Layer 20 of a small transformer language model trained on English Wikipedia (23 layers, counted from 0, width 64).
A neuron's activation on a vector x is GELU(weights . x + bias), where the dot is the dot product.

Input weights of the MLP neurons that the questions are about. A number n stands for (n - 128) times 0.006.
n14 (bias -0.060): 144, 129, 118, 189, 75, 156, 91, 108, 187, 108, 144, 87, 125, 120, 113, 101, 103, 137, 133, 106, 168, 112, 124, 141, 102, 152, 160, 101, 137, 102, 159, 127, 162, 166, 156, 144, 141, 190, 143, 55, 129, 173, 56, 128, 138, 135, 131, 189, 83, 158, 85, 72, 103, 137, 150, 98, 205, 105, 134, 186, 161, 140, 154, 148
n23 (bias -0.053): 141, 130, 148, 157, 98, 154, 134, 154, 146, 130, 105, 89, 129, 124, 120, 102, 109, 179, 148, 117, 104, 114, 142, 124, 95, 132, 142, 108, 116, 105, 125, 69, 144, 119, 98, 51, 173, 95, 146, 94, 116, 141, 134, 122, 139, 129, 163, 146, 62, 149, 114, 128, 126, 168, 108, 157, 170, 127, 139, 185, 125, 155, 91, 123
n46 (bias -0.011): 185, 163, 169, 162, 135, 144, 80, 94, 92, 150, 154, 139, 129, 95, 80, 112, 182, 167, 126, 115, 118, 117, 116, 145, 145, 165, 172, 128, 148, 105, 149, 89, 163, 99, 150, 35, 157, 130, 177, 130, 97, 113, 116, 134, 144, 153, 105, 94, 97, 126, 167, 86, 159, 173, 83, 143, 100, 120, 128, 77, 156, 105, 118, 147
n51 (bias -0.076): 87, 150, 130, 115, 165, 164, 145, 90, 129, 101, 110, 80, 124, 112, 140, 178, 71, 161, 118, 139, 104, 202, 154, 132, 127, 108, 100, 108, 170, 128, 92, 155, 95, 153, 146, 129, 98, 41, 174, 75, 153, 192, 141, 111, 103, 183, 116, 82, 91, 155, 154, 103, 145, 100, 112, 77, 168, 153, 134, 161, 179, 183, 141, 164
n58 (bias 0.017): 178, 71, 146, 110, 111, 195, 88, 82, 138, 161, 142, 114, 67, 135, 174, 98, 201, 112, 161, 133, 155, 138, 123, 171, 133, 98, 140, 154, 162, 81, 143, 129, 104, 55, 182, 113, 155, 127, 160, 146, 82, 119, 106, 154, 87, 82, 128, 71, 173, 113, 145, 106, 145, 123, 126, 111, 125, 134, 115, 96, 158, 156, 123, 98
n61 (bias -0.025): 157, 137, 112, 131, 115, 204, 130, 139, 113, 159, 139, 140, 160, 133, 119, 115, 130, 115, 111, 159, 146, 114, 68, 158, 149, 109, 203, 112, 202, 165, 71, 66, 163, 119, 131, 87, 105, 129, 165, 142, 114, 142, 113, 143, 117, 89, 38, 80, 110, 89, 131, 60, 99, 129, 62, 105, 134, 157, 153, 165, 127, 149, 167, 170
n73 (bias -0.080): 89, 117, 223, 61, 80, 121, 140, 117, 172, 71, 189, 127, 105, 137, 134, 115, 115, 131, 92, 143, 127, 147, 126, 116, 151, 155, 106, 134, 96, 133, 119, 137, 96, 70, 129, 112, 182, 79, 177, 114, 181, 117, 116, 139, 90, 135, 118, 124, 133, 121, 162, 138, 143, 110, 152, 123, 147, 177, 146, 249, 149, 153, 131, 106
n77 (bias -0.053): 96, 77, 134, 133, 157, 132, 157, 157, 134, 131, 106, 114, 84, 144, 111, 137, 114, 133, 123, 138, 121, 134, 72, 120, 188, 127, 175, 128, 88, 108, 137, 74, 89, 137, 136, 132, 170, 109, 86, 106, 115, 161, 100, 228, 107, 151, 146, 129, 174, 141, 113, 161, 181, 152, 76, 139, 141, 141, 93, 167, 87, 172, 149, 77
n84 (bias -0.046): 128, 88, 114, 86, 109, 107, 129, 150, 128, 192, 150, 154, 94, 174, 87, 136, 108, 144, 76, 159, 170, 178, 129, 52, 93, 164, 125, 129, 106, 162, 144, 102, 101, 128, 169, 88, 147, 111, 119, 115, 107, 138, 149, 136, 54, 156, 144, 106, 176, 141, 80, 139, 120, 143, 95, 115, 182, 114, 110, 109, 146, 126, 108, 190
n86 (bias -0.045): 82, 99, 154, 128, 201, 144, 106, 161, 142, 133, 142, 67, 122, 98, 146, 169, 154, 119, 77, 127, 96, 176, 142, 85, 140, 83, 115, 129, 131, 152, 178, 110, 137, 130, 193, 139, 152, 126, 120, 123, 54, 97, 100, 158, 150, 132, 87, 120, 100, 90, 165, 126, 142, 171, 107, 122, 149, 129, 135, 134, 139, 198, 96, 139
n87 (bias -0.044): 88, 103, 122, 129, 126, 131, 105, 95, 106, 102, 134, 144, 142, 125, 124, 120, 94, 103, 149, 168, 131, 85, 129, 145, 95, 167, 83, 116, 118, 171, 201, 122, 149, 152, 127, 63, 127, 131, 148, 110, 107, 123, 120, 185, 153, 79, 131, 130, 100, 77, 127, 149, 179, 142, 154, 104, 129, 143, 158, 176, 132, 83, 124, 177
n94 (bias 0.045): 121, 104, 153, 153, 160, 110, 61, 125, 111, 178, 153, 112, 140, 78, 153, 161, 149, 152, 92, 113, 190, 183, 100, 141, 132, 159, 145, 63, 143, 129, 122, 81, 137, 91, 146, 158, 138, 111, 216, 150, 82, 125, 81, 171, 146, 123, 35, 19, 158, 152, 122, 122, 100, 104, 139, 131, 112, 111, 132, 109, 104, 137, 147, 113
n96 (bias -0.025): 119, 146, 169, 137, 127, 138, 70, 101, 203, 112, 130, 117, 74, 107, 164, 134, 156, 92, 95, 72, 165, 161, 117, 94, 87, 136, 166, 169, 144, 139, 115, 146, 161, 74, 164, 127, 191, 126, 107, 119, 156, 104, 167, 148, 75, 81, 88, 158, 123, 138, 136, 166, 99, 116, 188, 160, 124, 161, 117, 125, 125, 150, 125, 96
n112 (bias -0.049): 154, 143, 141, 94, 135, 133, 98, 124, 157, 153, 160, 163, 122, 118, 185, 100, 165, 100, 105, 151, 163, 141, 121, 112, 127, 195, 143, 116, 89, 131, 136, 116, 104, 176, 175, 110, 179, 97, 106, 126, 131, 87, 103, 149, 120, 108, 105, 114, 98, 147, 118, 77, 123, 134, 58, 78, 136, 141, 156, 177, 119, 123, 125, 142
n117 (bias -0.018): 135, 117, 122, 225, 145, 102, 197, 184, 108, 133, 127, 154, 95, 163, 117, 108, 88, 114, 147, 111, 90, 167, 128, 157, 119, 136, 116, 105, 124, 104, 95, 123, 99, 133, 106, 128, 103, 117, 96, 117, 108, 119, 158, 118, 93, 117, 136, 141, 127, 165, 82, 164, 130, 155, 155, 124, 101, 127, 145, 131, 131, 131, 143, 98
n119 (bias -0.083): 126, 54, 94, 192, 123, 182, 112, 89, 136, 119, 120, 127, 135, 144, 67, 155, 101, 160, 131, 117, 152, 157, 53, 92, 180, 102, 85, 139, 130, 179, 118, 119, 83, 195, 153, 143, 188, 43, 88, 124, 165, 156, 126, 129, 132, 86, 117, 124, 93, 133, 106, 137, 105, 182, 117, 126, 179, 140, 117, 172, 157, 109, 106, 198
n125 (bias -0.019): 169, 151, 105, 140, 132, 131, 141, 80, 122, 153, 164, 78, 118, 95, 122, 152, 175, 80, 142, 146, 160, 191, 112, 145, 123, 123, 177, 135, 91, 139, 98, 73, 157, 114, 164, 124, 110, 115, 110, 134, 125, 159, 110, 167, 125, 142, 72, 166, 143, 108, 99, 171, 165, 177, 122, 147, 143, 147, 102, 112, 88, 71, 133, 148
n135 (bias -0.090): 158, 194, 111, 149, 111, 171, 134, 135, 112, 128, 146, 61, 101, 156, 104, 212, 89, 95, 91, 134, 146, 157, 102, 97, 183, 118, 85, 147, 95, 120, 123, 136, 123, 155, 156, 135, 154, 15, 144, 125, 134, 64, 79, 178, 102, 73, 100, 123, 155, 146, 129, 93, 149, 175, 146, 103, 199, 156, 163, 118, 125, 119, 102, 140
n195 (bias -0.013): 71, 98, 147, 175, 125, 158, 78, 131, 113, 106, 107, 140, 153, 161, 122, 147, 111, 94, 129, 55, 189, 103, 112, 140, 132, 109, 114, 145, 109, 165, 122, 126, 121, 151, 123, 112, 131, 137, 141, 156, 100, 146, 119, 140, 124, 131, 125, 171, 100, 170, 122, 139, 127, 130, 133, 81, 154, 121, 105, 159, 85, 150, 113, 126
n201 (bias -0.025): 87, 79, 124, 130, 114, 143, 135, 88, 118, 163, 161, 101, 94, 191, 142, 108, 136, 115, 126, 122, 195, 122, 118, 161, 149, 162, 166, 138, 84, 123, 108, 114, 119, 103, 137, 66, 102, 60, 132, 126, 188, 131, 157, 168, 130, 55, 103, 105, 89, 129, 138, 150, 80, 200, 123, 75, 173, 181, 89, 103, 204, 172, 190, 113
n203 (bias -0.115): 135, 82, 132, 152, 73, 161, 96, 148, 147, 147, 115, 84, 72, 141, 114, 162, 142, 189, 91, 97, 206, 147, 35, 92, 160, 144, 62, 140, 175, 191, 149, 111, 64, 178, 172, 155, 169, 81, 134, 103, 149, 151, 111, 138, 159, 52, 121, 123, 117, 150, 143, 176, 134, 107, 165, 172, 149, 107, 149, 175, 107, 129, 124, 144
n211 (bias -0.086): 101, 141, 106, 125, 104, 192, 147, 54, 146, 138, 138, 132, 98, 124, 95, 121, 151, 143, 89, 79, 111, 122, 127, 32, 129, 93, 135, 124, 117, 124, 145, 132, 155, 73, 145, 134, 149, 140, 106, 110, 146, 161, 179, 194, 96, 147, 143, 143, 163, 155, 98, 114, 137, 133, 195, 112, 157, 200, 160, 133, 128, 80, 152, 140
n219 (bias -0.099): 70, 111, 137, 137, 124, 122, 148, 152, 117, 117, 174, 54, 137, 123, 137, 140, 137, 102, 83, 141, 129, 147, 113, 136, 109, 144, 219, 114, 141, 145, 161, 156, 187, 138, 168, 163, 119, 112, 153, 124, 58, 124, 88, 147, 99, 84, 102, 121, 108, 77, 117, 134, 112, 149, 167, 130, 142, 134, 34, 144, 120, 140, 151, 100
n235 (bias -0.086): 129, 89, 112, 194, 166, 146, 97, 124, 129, 158, 130, 85, 162, 159, 118, 161, 107, 106, 129, 148, 159, 141, 22, 95, 129, 130, 79, 118, 81, 122, 76, 95, 143, 171, 108, 135, 101, 50, 143, 116, 200, 186, 108, 138, 184, 63, 99, 132, 105, 131, 162, 113, 129, 149, 181, 133, 133, 184, 157, 152, 149, 127, 149, 152
n239 (bias -0.032): 163, 72, 121, 75, 133, 162, 99, 151, 162, 136, 179, 61, 141, 102, 88, 163, 168, 174, 93, 114, 144, 173, 121, 97, 140, 134, 100, 108, 175, 111, 152, 123, 53, 152, 159, 123, 127, 117, 175, 119, 129, 211, 104, 157, 139, 64, 131, 128, 140, 93, 111, 134, 153, 111, 142, 143, 86, 139, 118, 117, 93, 84, 151, 171
n253 (bias 0.002): 151, 112, 175, 152, 156, 105, 136, 88, 94, 219, 188, 99, 114, 189, 87, 121, 110, 136, 109, 67, 133, 120, 115, 148, 133, 140, 155, 149, 151, 84, 106, 71, 107, 148, 167, 152, 117, 131, 98, 143, 145, 138, 138, 140, 128, 180, 76, 140, 147, 122, 123, 108, 130, 148, 154, 99, 116, 129, 131, 121, 101, 111, 95, 124

Each question shows a token from some text and the vector x that enters the MLP there. A number n stands for (n - 128) times 0.049.

"Q ": 135, 135, 134, 137, 113, 150, 122, 119, 121, 127, 132, 137, 142, 111, 128, 114, 137, 135, 144, 143, 93, 90, 169, 121, 125, 107, 127, 114, 139, 109, 89, 123, 132, 119, 96, 108, 109, 121, 124, 230, 123, 144, 133, 114, 136, 144, 122, 127, 127, 124, 117, 140, 115, 152, 120, 146, 103, 149, 134, 115, 139, 129, 120, 126
Which neuron fires most, and how strongly? n46, at about 1.9

" ": 157, 126, 106, 138, 133, 126, 117, 126, 82, 141, 130, 125, 170, 123, 140, 113, 149, 145, 120, 173, 140, 102, 121, 121, 130, 102, 111, 115, 127, 111, 103, 106, 127, 141, 81, 122, 103, 137, 95, 204, 160, 143, 110, 112, 155, 136, 141, 138, 108, 77, 122, 122, 142, 129, 123, 127, 115, 131, 172, 130, 157, 128, 126, 141
Which two neurons fire most, strongest first? n235, n61

"for ": 133, 141, 115, 112, 139, 125, 111, 145, 105, 134, 146, 118, 90, 133, 116, 136, 140, 133, 147, 105, 111, 95, 119, 141, 131, 135, 121, 149, 82, 121, 128, 135, 113, 127, 103, 137, 112, 128, 109, 222, 128, 128, 142, 120, 98, 125, 127, 141, 160, 106, 121, 121, 126, 155, 150, 131, 143, 142, 156, 108, 100, 130, 126, 148
Which of these neurons fires most? n253

"ari": 129, 145, 97, 139, 82, 112, 134, 132, 121, 100, 130, 83, 181, 126, 150, 102, 128, 142, 162, 92, 95, 117, 153, 120, 111, 128, 129, 125, 101, 89, 137, 152, 153, 130, 81, 102, 119, 156, 87, 151, 141, 136, 129, 107, 131, 181, 193, 121, 138, 147, 127, 137, 135, 135, 112, 129, 119, 95, 110, 146, 153, 169, 138, 129
Which three neurons fire most, strongest first? n23, n14, n117

"Hill ": 145, 137, 138, 125, 135, 114, 112, 93, 118, 113, 108, 134, 141, 91, 110, 151, 116, 106, 134, 124, 95, 123, 153, 123, 78, 117, 115, 125, 151, 145, 145, 130, 151, 138, 121, 108, 133, 158, 136, 215, 87, 125, 137, 105, 143, 126, 113, 131, 146, 116, 139, 131, 132, 131, 127, 106, 95, 110, 168, 118, 95, 144, 150, 156
Which three neurons fire most, strongest first? n87, n46, n86

"Col": 124, 132, 115, 147, 122, 107, 137, 147, 110, 89, 101, 103, 125, 102, 94, 132, 121, 134, 127, 151, 91, 122, 131, 105, 90, 130, 130, 121, 92, 117, 179, 153, 157, 148, 102, 132, 110, 90, 94, 175, 133, 128, 152, 99, 111, 113, 181, 133, 140, 157, 123, 120, 148, 128, 127, 142, 126, 110, 202, 168, 128, 113, 151, 162
Which of these neurons fires most? n87

"G": 143, 95, 123, 125, 131, 83, 122, 119, 115, 114, 101, 125, 118, 114, 100, 150, 112, 121, 128, 191, 87, 101, 146, 108, 127, 128, 129, 114, 121, 110, 114, 121, 103, 142, 101, 139, 115, 164, 124, 164, 127, 141, 125, 95, 126, 131, 236, 131, 160, 117, 143, 133, 159, 129, 107, 161, 128, 120, 134, 110, 133, 143, 144, 137
Which neuron fires most, and how strongly? n77, at about 1.3

"H": 141, 142, 125, 92, 128, 127, 120, 134, 97, 119, 121, 115, 94, 97, 103, 130, 129, 117, 135, 187, 94, 84, 156, 112, 159, 148, 113, 134, 131, 103, 129, 133, 140, 129, 107, 152, 104, 159, 125, 146, 106, 126, 112, 103, 140, 137, 228, 148, 141, 116, 152, 114, 146, 159, 115, 175, 114, 118, 119, 142, 117, 103, 120, 138
Which three neurons fire most, strongest first? n46, n87, n23

"d": 149, 134, 109, 103, 128, 113, 124, 102, 125, 126, 81, 94, 127, 90, 122, 141, 93, 112, 137, 114, 116, 112, 149, 167, 147, 118, 91, 119, 122, 154, 145, 185, 159, 139, 104, 130, 88, 139, 115, 133, 103, 120, 169, 106, 144, 159, 231, 148, 121, 132, 97, 144, 135, 109, 121, 121, 150, 133, 136, 109, 128, 127, 139, 135
Which two neurons fire most, strongest first? n51, n87

"iz": 139, 144, 100, 91, 130, 111, 136, 152, 103, 105, 88, 114, 170, 113, 190, 131, 123, 131, 132, 144, 123, 113, 125, 132, 128, 156, 119, 133, 126, 105, 115, 166, 116, 125, 123, 134, 96, 133, 92, 154, 144, 104, 94, 142, 141, 118, 224, 149, 93, 108, 134, 122, 148, 129, 100, 133, 154, 108, 114, 155, 99, 130, 126, 152
Which two neurons fire most, strongest first? n112, n87

"M": 149, 113, 108, 117, 125, 103, 136, 167, 130, 144, 106, 107, 111, 109, 99, 89, 110, 132, 105, 190, 76, 120, 149, 115, 142, 137, 142, 95, 125, 115, 139, 135, 110, 114, 140, 137, 116, 127, 103, 168, 134, 96, 145, 123, 115, 144, 223, 123, 140, 108, 132, 154, 149, 147, 102, 151, 118, 114, 139, 114, 111, 141, 130, 161
Which of these neurons fires most? n84

"re": 143, 171, 116, 85, 112, 178, 106, 139, 152, 143, 124, 105, 150, 117, 116, 75, 127, 131, 108, 136, 162, 100, 145, 115, 74, 118, 112, 121, 133, 131, 185, 173, 94, 151, 155, 161, 123, 139, 104, 161, 138, 148, 118, 101, 148, 143, 157, 132, 142, 107, 135, 136, 98, 74, 135, 134, 163, 109, 118, 113, 113, 98, 134, 104
Which two neurons fire most, strongest first? n239, n14

"ates ": 139, 129, 130, 118, 126, 146, 133, 121, 103, 140, 122, 124, 142, 101, 126, 136, 117, 126, 135, 116, 127, 105, 135, 115, 133, 134, 127, 133, 146, 129, 99, 120, 129, 105, 103, 106, 124, 114, 121, 238, 108, 128, 121, 105, 131, 129, 137, 145, 153, 133, 123, 126, 137, 140, 132, 118, 124, 115, 130, 101, 119, 135, 136, 132
Which of these neurons fires most? n46

"200": 151, 113, 133, 123, 134, 132, 108, 151, 129, 101, 131, 123, 120, 115, 132, 115, 146, 165, 111, 159, 179, 110, 158, 115, 132, 108, 172, 153, 105, 102, 157, 122, 146, 88, 81, 134, 116, 132, 108, 145, 140, 116, 129, 63, 190, 181, 120, 119, 127, 139, 109, 132, 172, 100, 114, 132, 111, 64, 142, 189, 126, 131, 132, 85
Which neuron fires most, and how strongly? n23, at about 1.5

"Ap": 136, 97, 140, 106, 134, 117, 114, 136, 109, 90, 113, 99, 183, 100, 162, 143, 124, 151, 123, 184, 131, 111, 169, 97, 97, 118, 129, 131, 100, 96, 172, 155, 71, 145, 110, 164, 152, 153, 88, 155, 139, 115, 156, 121, 128, 130, 157, 112, 101, 137, 113, 152, 131, 113, 120, 128, 144, 134, 99, 128, 87, 153, 146, 147
Which neuron fires most, and how strongly? n239, at about 1.3

"ate": 176, 163, 117, 90, 107, 142, 130, 127, 100, 85, 139, 127, 132, 102, 115, 105, 114, 130, 153, 123, 112, 142, 162, 152, 106, 160, 86, 174, 104, 110, 116, 137, 134, 93, 113, 104, 101, 158, 129, 177, 149, 120, 138, 76, 142, 162, 168, 151, 109, 142, 109, 167, 129, 144, 100, 144, 137, 116, 143, 139, 107, 106, 128, 121
Which of these neurons fires most? n23

"that ": 134, 115, 132, 107, 117, 132, 112, 140, 131, 116, 124, 115, 124, 96, 126, 134, 130, 141, 134, 125, 113, 125, 131, 130, 139, 127, 142, 119, 123, 146, 106, 135, 142, 121, 113, 159, 127, 131, 129, 241, 125, 115, 134, 143, 132, 112, 113, 126, 130, 131, 116, 98, 130, 117, 110, 143, 118, 112, 119, 111, 121, 141, 130, 131
Which three neurons fire most, strongest first? n94, n61, n58

"o ": 165, 125, 123, 117, 99, 130, 121, 125, 68, 123, 126, 138, 159, 112, 128, 129, 122, 144, 127, 135, 106, 129, 147, 115, 130, 102, 118, 134, 136, 107, 117, 123, 138, 130, 98, 111, 124, 126, 113, 224, 129, 130, 131, 114, 139, 153, 121, 149, 126, 120, 105, 144, 147, 159, 114, 114, 130, 125, 125, 126, 125, 126, 131, 135
Which of these neurons fires most? n46

"as": 161, 154, 83, 98, 101, 136, 152, 141, 98, 85, 130, 108, 162, 104, 167, 119, 121, 141, 157, 110, 123, 152, 120, 143, 132, 142, 147, 139, 141, 98, 141, 150, 113, 127, 104, 120, 127, 167, 95, 144, 128, 109, 123, 116, 123, 134, 209, 145, 115, 129, 86, 151, 97, 145, 86, 172, 131, 111, 140, 97, 119, 117, 123, 143
Which neuron fires most, and how strongly? n23, at about 1.3

"C": 162, 127, 120, 120, 149, 133, 148, 138, 132, 111, 93, 92, 110, 132, 106, 139, 130, 130, 119, 209, 80, 78, 131, 109, 148, 121, 93, 121, 102, 102, 113, 115, 150, 125, 118, 138, 118, 108, 114, 180, 151, 114, 128, 115, 124, 111, 205, 149, 146, 114, 132, 151, 122, 112, 130, 151, 113, 123, 129, 126, 142, 148, 134, 141
Which neuron fires most, and how strongly? n235, at about 1.4

"D": 131, 125, 124, 127, 129, 107, 142, 121, 141, 130, 102, 99, 123, 126, 91, 166, 107, 130, 134, 182, 96, 88, 160, 141, 135, 130, 110, 108, 116, 103, 112, 125, 137, 120, 111, 141, 105, 127, 89, 181, 145, 114, 142, 88, 96, 127, 220, 141, 117, 115, 118, 144, 149, 141, 122, 155, 122, 133, 125, 108, 130, 139, 149, 129
Which of these neurons fires most? n117

"centre ": 153, 142, 124, 129, 154, 128, 104, 114, 144, 111, 131, 103, 171, 104, 148, 126, 110, 121, 133, 140, 148, 128, 130, 119, 127, 115, 131, 129, 146, 116, 113, 163, 126, 132, 111, 137, 123, 145, 149, 220, 129, 154, 109, 112, 136, 124, 120, 133, 141, 113, 93, 104, 110, 94, 115, 115, 101, 103, 145, 81, 104, 132, 140, 146
Which three neurons fire most, strongest first? n94, n239, n61

"Ey": 109, 131, 108, 137, 122, 124, 103, 136, 111, 113, 95, 97, 162, 94, 155, 123, 101, 132, 174, 154, 103, 117, 135, 133, 99, 143, 119, 141, 139, 120, 153, 171, 126, 165, 97, 162, 130, 124, 73, 154, 128, 101, 141, 85, 174, 83, 163, 153, 102, 121, 140, 133, 140, 150, 79, 134, 155, 90, 158, 188, 104, 131, 132, 124
Which of these neurons fires most? n87

"ge": 127, 164, 110, 106, 132, 140, 135, 109, 117, 85, 107, 132, 134, 86, 112, 136, 138, 134, 143, 118, 109, 127, 127, 147, 127, 131, 114, 158, 72, 125, 132, 184, 151, 140, 99, 86, 123, 130, 116, 173, 122, 113, 122, 122, 127, 138, 195, 178, 166, 119, 131, 149, 118, 98, 86, 105, 141, 113, 156, 123, 97, 143, 144, 132
Which of these neurons fires most? n195

"East ": 172, 130, 120, 93, 136, 106, 147, 122, 126, 118, 88, 119, 107, 105, 84, 136, 125, 133, 129, 122, 92, 147, 137, 125, 132, 125, 123, 85, 123, 154, 144, 119, 166, 144, 127, 124, 109, 141, 146, 203, 95, 104, 150, 109, 150, 141, 87, 160, 148, 120, 122, 167, 135, 128, 93, 138, 134, 94, 162, 112, 107, 128, 136, 150
Which neuron fires most, and how strongly? n125, at about 2.2

"| ": 126, 129, 115, 145, 133, 133, 124, 134, 134, 137, 131, 111, 122, 125, 144, 108, 136, 133, 138, 127, 122, 113, 129, 130, 97, 120, 129, 130, 131, 103, 134, 108, 132, 115, 113, 131, 116, 113, 110, 237, 125, 124, 102, 113, 114, 126, 152, 128, 131, 121, 140, 120, 145, 142, 133, 125, 129, 140, 134, 124, 123, 128, 101, 144
Which neuron fires most, and how strongly? n58, at about 1.9

"ino ": 151, 140, 112, 110, 108, 131, 155, 116, 64, 131, 128, 135, 134, 137, 130, 126, 118, 149, 136, 136, 113, 129, 151, 113, 126, 140, 118, 124, 146, 113, 113, 129, 140, 123, 107, 104, 129, 136, 99, 215, 118, 104, 101, 116, 147, 184, 110, 146, 115, 130, 106, 143, 139, 137, 122, 118, 110, 130, 120, 155, 141, 126, 131, 113
Which of these neurons fires most? n253

"ite ": 131, 127, 118, 116, 141, 126, 110, 117, 122, 123, 144, 117, 139, 126, 130, 134, 115, 126, 128, 132, 126, 146, 122, 117, 128, 105, 121, 134, 128, 114, 105, 151, 125, 128, 109, 130, 123, 130, 141, 237, 136, 151, 108, 121, 139, 140, 139, 127, 153, 113, 105, 127, 126, 126, 143, 100, 116, 109, 125, 87, 100, 128, 141, 132
Which neuron fires most, and how strongly? n239, at about 1.9

"202": 137, 137, 142, 128, 131, 129, 119, 108, 126, 73, 89, 116, 122, 125, 149, 110, 121, 142, 133, 159, 141, 114, 156, 146, 124, 124, 154, 168, 117, 136, 151, 108, 107, 91, 68, 142, 92, 117, 147, 175, 153, 90, 127, 62, 143, 154, 118, 143, 113, 119, 106, 167, 168, 107, 143, 135, 138, 99, 200, 144, 125, 130, 120, 131
Which three neurons fire most, strongest first? n73, n23, n87

"gr": 111, 173, 90, 103, 129, 95, 165, 175, 127, 132, 100, 119, 138, 119, 144, 111, 118, 144, 117, 136, 115, 148, 196, 86, 166, 105, 136, 107, 111, 117, 162, 152, 153, 144, 77, 172, 110, 146, 113, 121, 118, 144, 159, 81, 135, 138, 149, 122, 137, 91, 123, 149, 162, 81, 125, 99, 146, 141, 149, 109, 67, 117, 133, 144
Which two neurons fire most, strongest first? n211, n51

"Cl": 127, 178, 118, 141, 157, 90, 111, 186, 115, 117, 68, 99, 145, 132, 151, 143, 111, 102, 130, 171, 87, 112, 159, 97, 163, 135, 135, 148, 91, 117, 111, 129, 121, 159, 99, 135, 103, 142, 120, 141, 116, 125, 121, 96, 118, 103, 190, 132, 153, 104, 152, 106, 160, 115, 135, 122, 164, 107, 148, 106, 141, 150, 118, 116
Which of these neurons fires most? n135

"at": 154, 144, 81, 108, 87, 118, 148, 128, 108, 86, 117, 96, 146, 99, 109, 137, 139, 133, 119, 134, 143, 128, 110, 160, 172, 147, 93, 118, 128, 124, 138, 159, 102, 125, 110, 134, 122, 152, 115, 162, 142, 103, 127, 89, 152, 114, 216, 155, 115, 142, 112, 156, 122, 126, 134, 132, 142, 84, 148, 146, 97, 129, 122, 136
Which of these neurons fires most? n203

"7 ": 137, 145, 115, 98, 145, 152, 117, 111, 118, 104, 125, 137, 117, 120, 116, 145, 142, 113, 134, 170, 103, 114, 125, 111, 132, 97, 167, 138, 106, 123, 152, 146, 124, 120, 116, 109, 128, 137, 145, 227, 133, 124, 146, 131, 149, 128, 94, 132, 134, 125, 136, 127, 135, 122, 93, 128, 119, 101, 128, 102, 113, 120, 142, 112
Which neuron fires most, and how strongly? n46, at about 2.2

"awa ": 144, 135, 133, 93, 115, 135, 125, 111, 86, 134, 124, 117, 142, 123, 137, 123, 123, 128, 140, 121, 119, 123, 156, 107, 125, 135, 112, 145, 138, 118, 131, 138, 128, 114, 124, 103, 113, 138, 144, 232, 116, 112, 109, 116, 129, 151, 117, 140, 131, 121, 117, 123, 129, 164, 119, 106, 104, 131, 135, 127, 129, 135, 128, 135
Which two neurons fire most, strongest first? n46, n58

"te ": 144, 130, 140, 116, 114, 140, 154, 116, 98, 119, 103, 112, 125, 134, 136, 118, 90, 130, 151, 125, 119, 106, 95, 141, 131, 111, 114, 144, 136, 114, 114, 173, 141, 143, 119, 121, 137, 141, 129, 217, 128, 94, 133, 81, 150, 151, 122, 157, 163, 103, 124, 108, 133, 149, 145, 126, 114, 125, 104, 132, 116, 106, 130, 130
Which of these neurons fires most? n253

"\n": 129, 116, 118, 115, 82, 126, 142, 130, 122, 123, 121, 118, 106, 121, 142, 94, 143, 128, 153, 134, 155, 98, 158, 133, 133, 134, 133, 132, 127, 112, 103, 107, 116, 116, 96, 115, 124, 139, 114, 225, 122, 136, 154, 126, 121, 125, 131, 136, 106, 116, 113, 122, 132, 139, 106, 121, 132, 146, 132, 119, 161, 138, 159, 124
Which three neurons fire most, strongest first? n201, n58, n61

"Cap": 112, 143, 111, 127, 153, 122, 139, 141, 135, 131, 81, 94, 138, 127, 138, 148, 97, 131, 136, 194, 111, 102, 114, 81, 144, 129, 118, 142, 92, 141, 118, 128, 110, 156, 129, 146, 88, 108, 104, 170, 131, 114, 150, 102, 97, 128, 188, 149, 136, 146, 111, 105, 113, 131, 142, 123, 144, 98, 192, 152, 137, 163, 111, 100
Which of these neurons fires most? n135

"ted": 126, 136, 110, 100, 151, 131, 112, 108, 147, 70, 128, 114, 128, 89, 118, 105, 128, 127, 160, 132, 109, 107, 122, 125, 118, 106, 165, 140, 115, 124, 163, 168, 125, 118, 146, 104, 104, 127, 137, 177, 162, 119, 160, 136, 158, 138, 163, 85, 93, 142, 145, 138, 107, 139, 95, 131, 156, 105, 205, 69, 126, 137, 138, 114
Which two neurons fire most, strongest first? n46, n201

"the ": 123, 105, 119, 120, 133, 134, 127, 120, 124, 118, 122, 118, 133, 108, 111, 114, 130, 130, 142, 113, 117, 117, 134, 147, 123, 139, 115, 112, 114, 126, 104, 114, 115, 128, 102, 161, 138, 123, 120, 235, 125, 105, 150, 121, 115, 142, 125, 131, 128, 133, 131, 160, 152, 143, 135, 115, 127, 122, 142, 147, 127, 118, 109, 136
Which neuron fires most, and how strongly? n195, at about 1.3

"the": 112, 132, 122, 129, 85, 129, 123, 164, 129, 109, 131, 96, 125, 107, 163, 59, 113, 122, 98, 180, 114, 147, 160, 128, 112, 114, 151, 107, 96, 126, 166, 178, 180, 147, 122, 143, 138, 128, 130, 168, 151, 130, 130, 124, 133, 111, 141, 171, 144, 128, 116, 155, 98, 111, 116, 127, 140, 65, 149, 115, 111, 98, 119, 148
Which of these neurons fires most? n219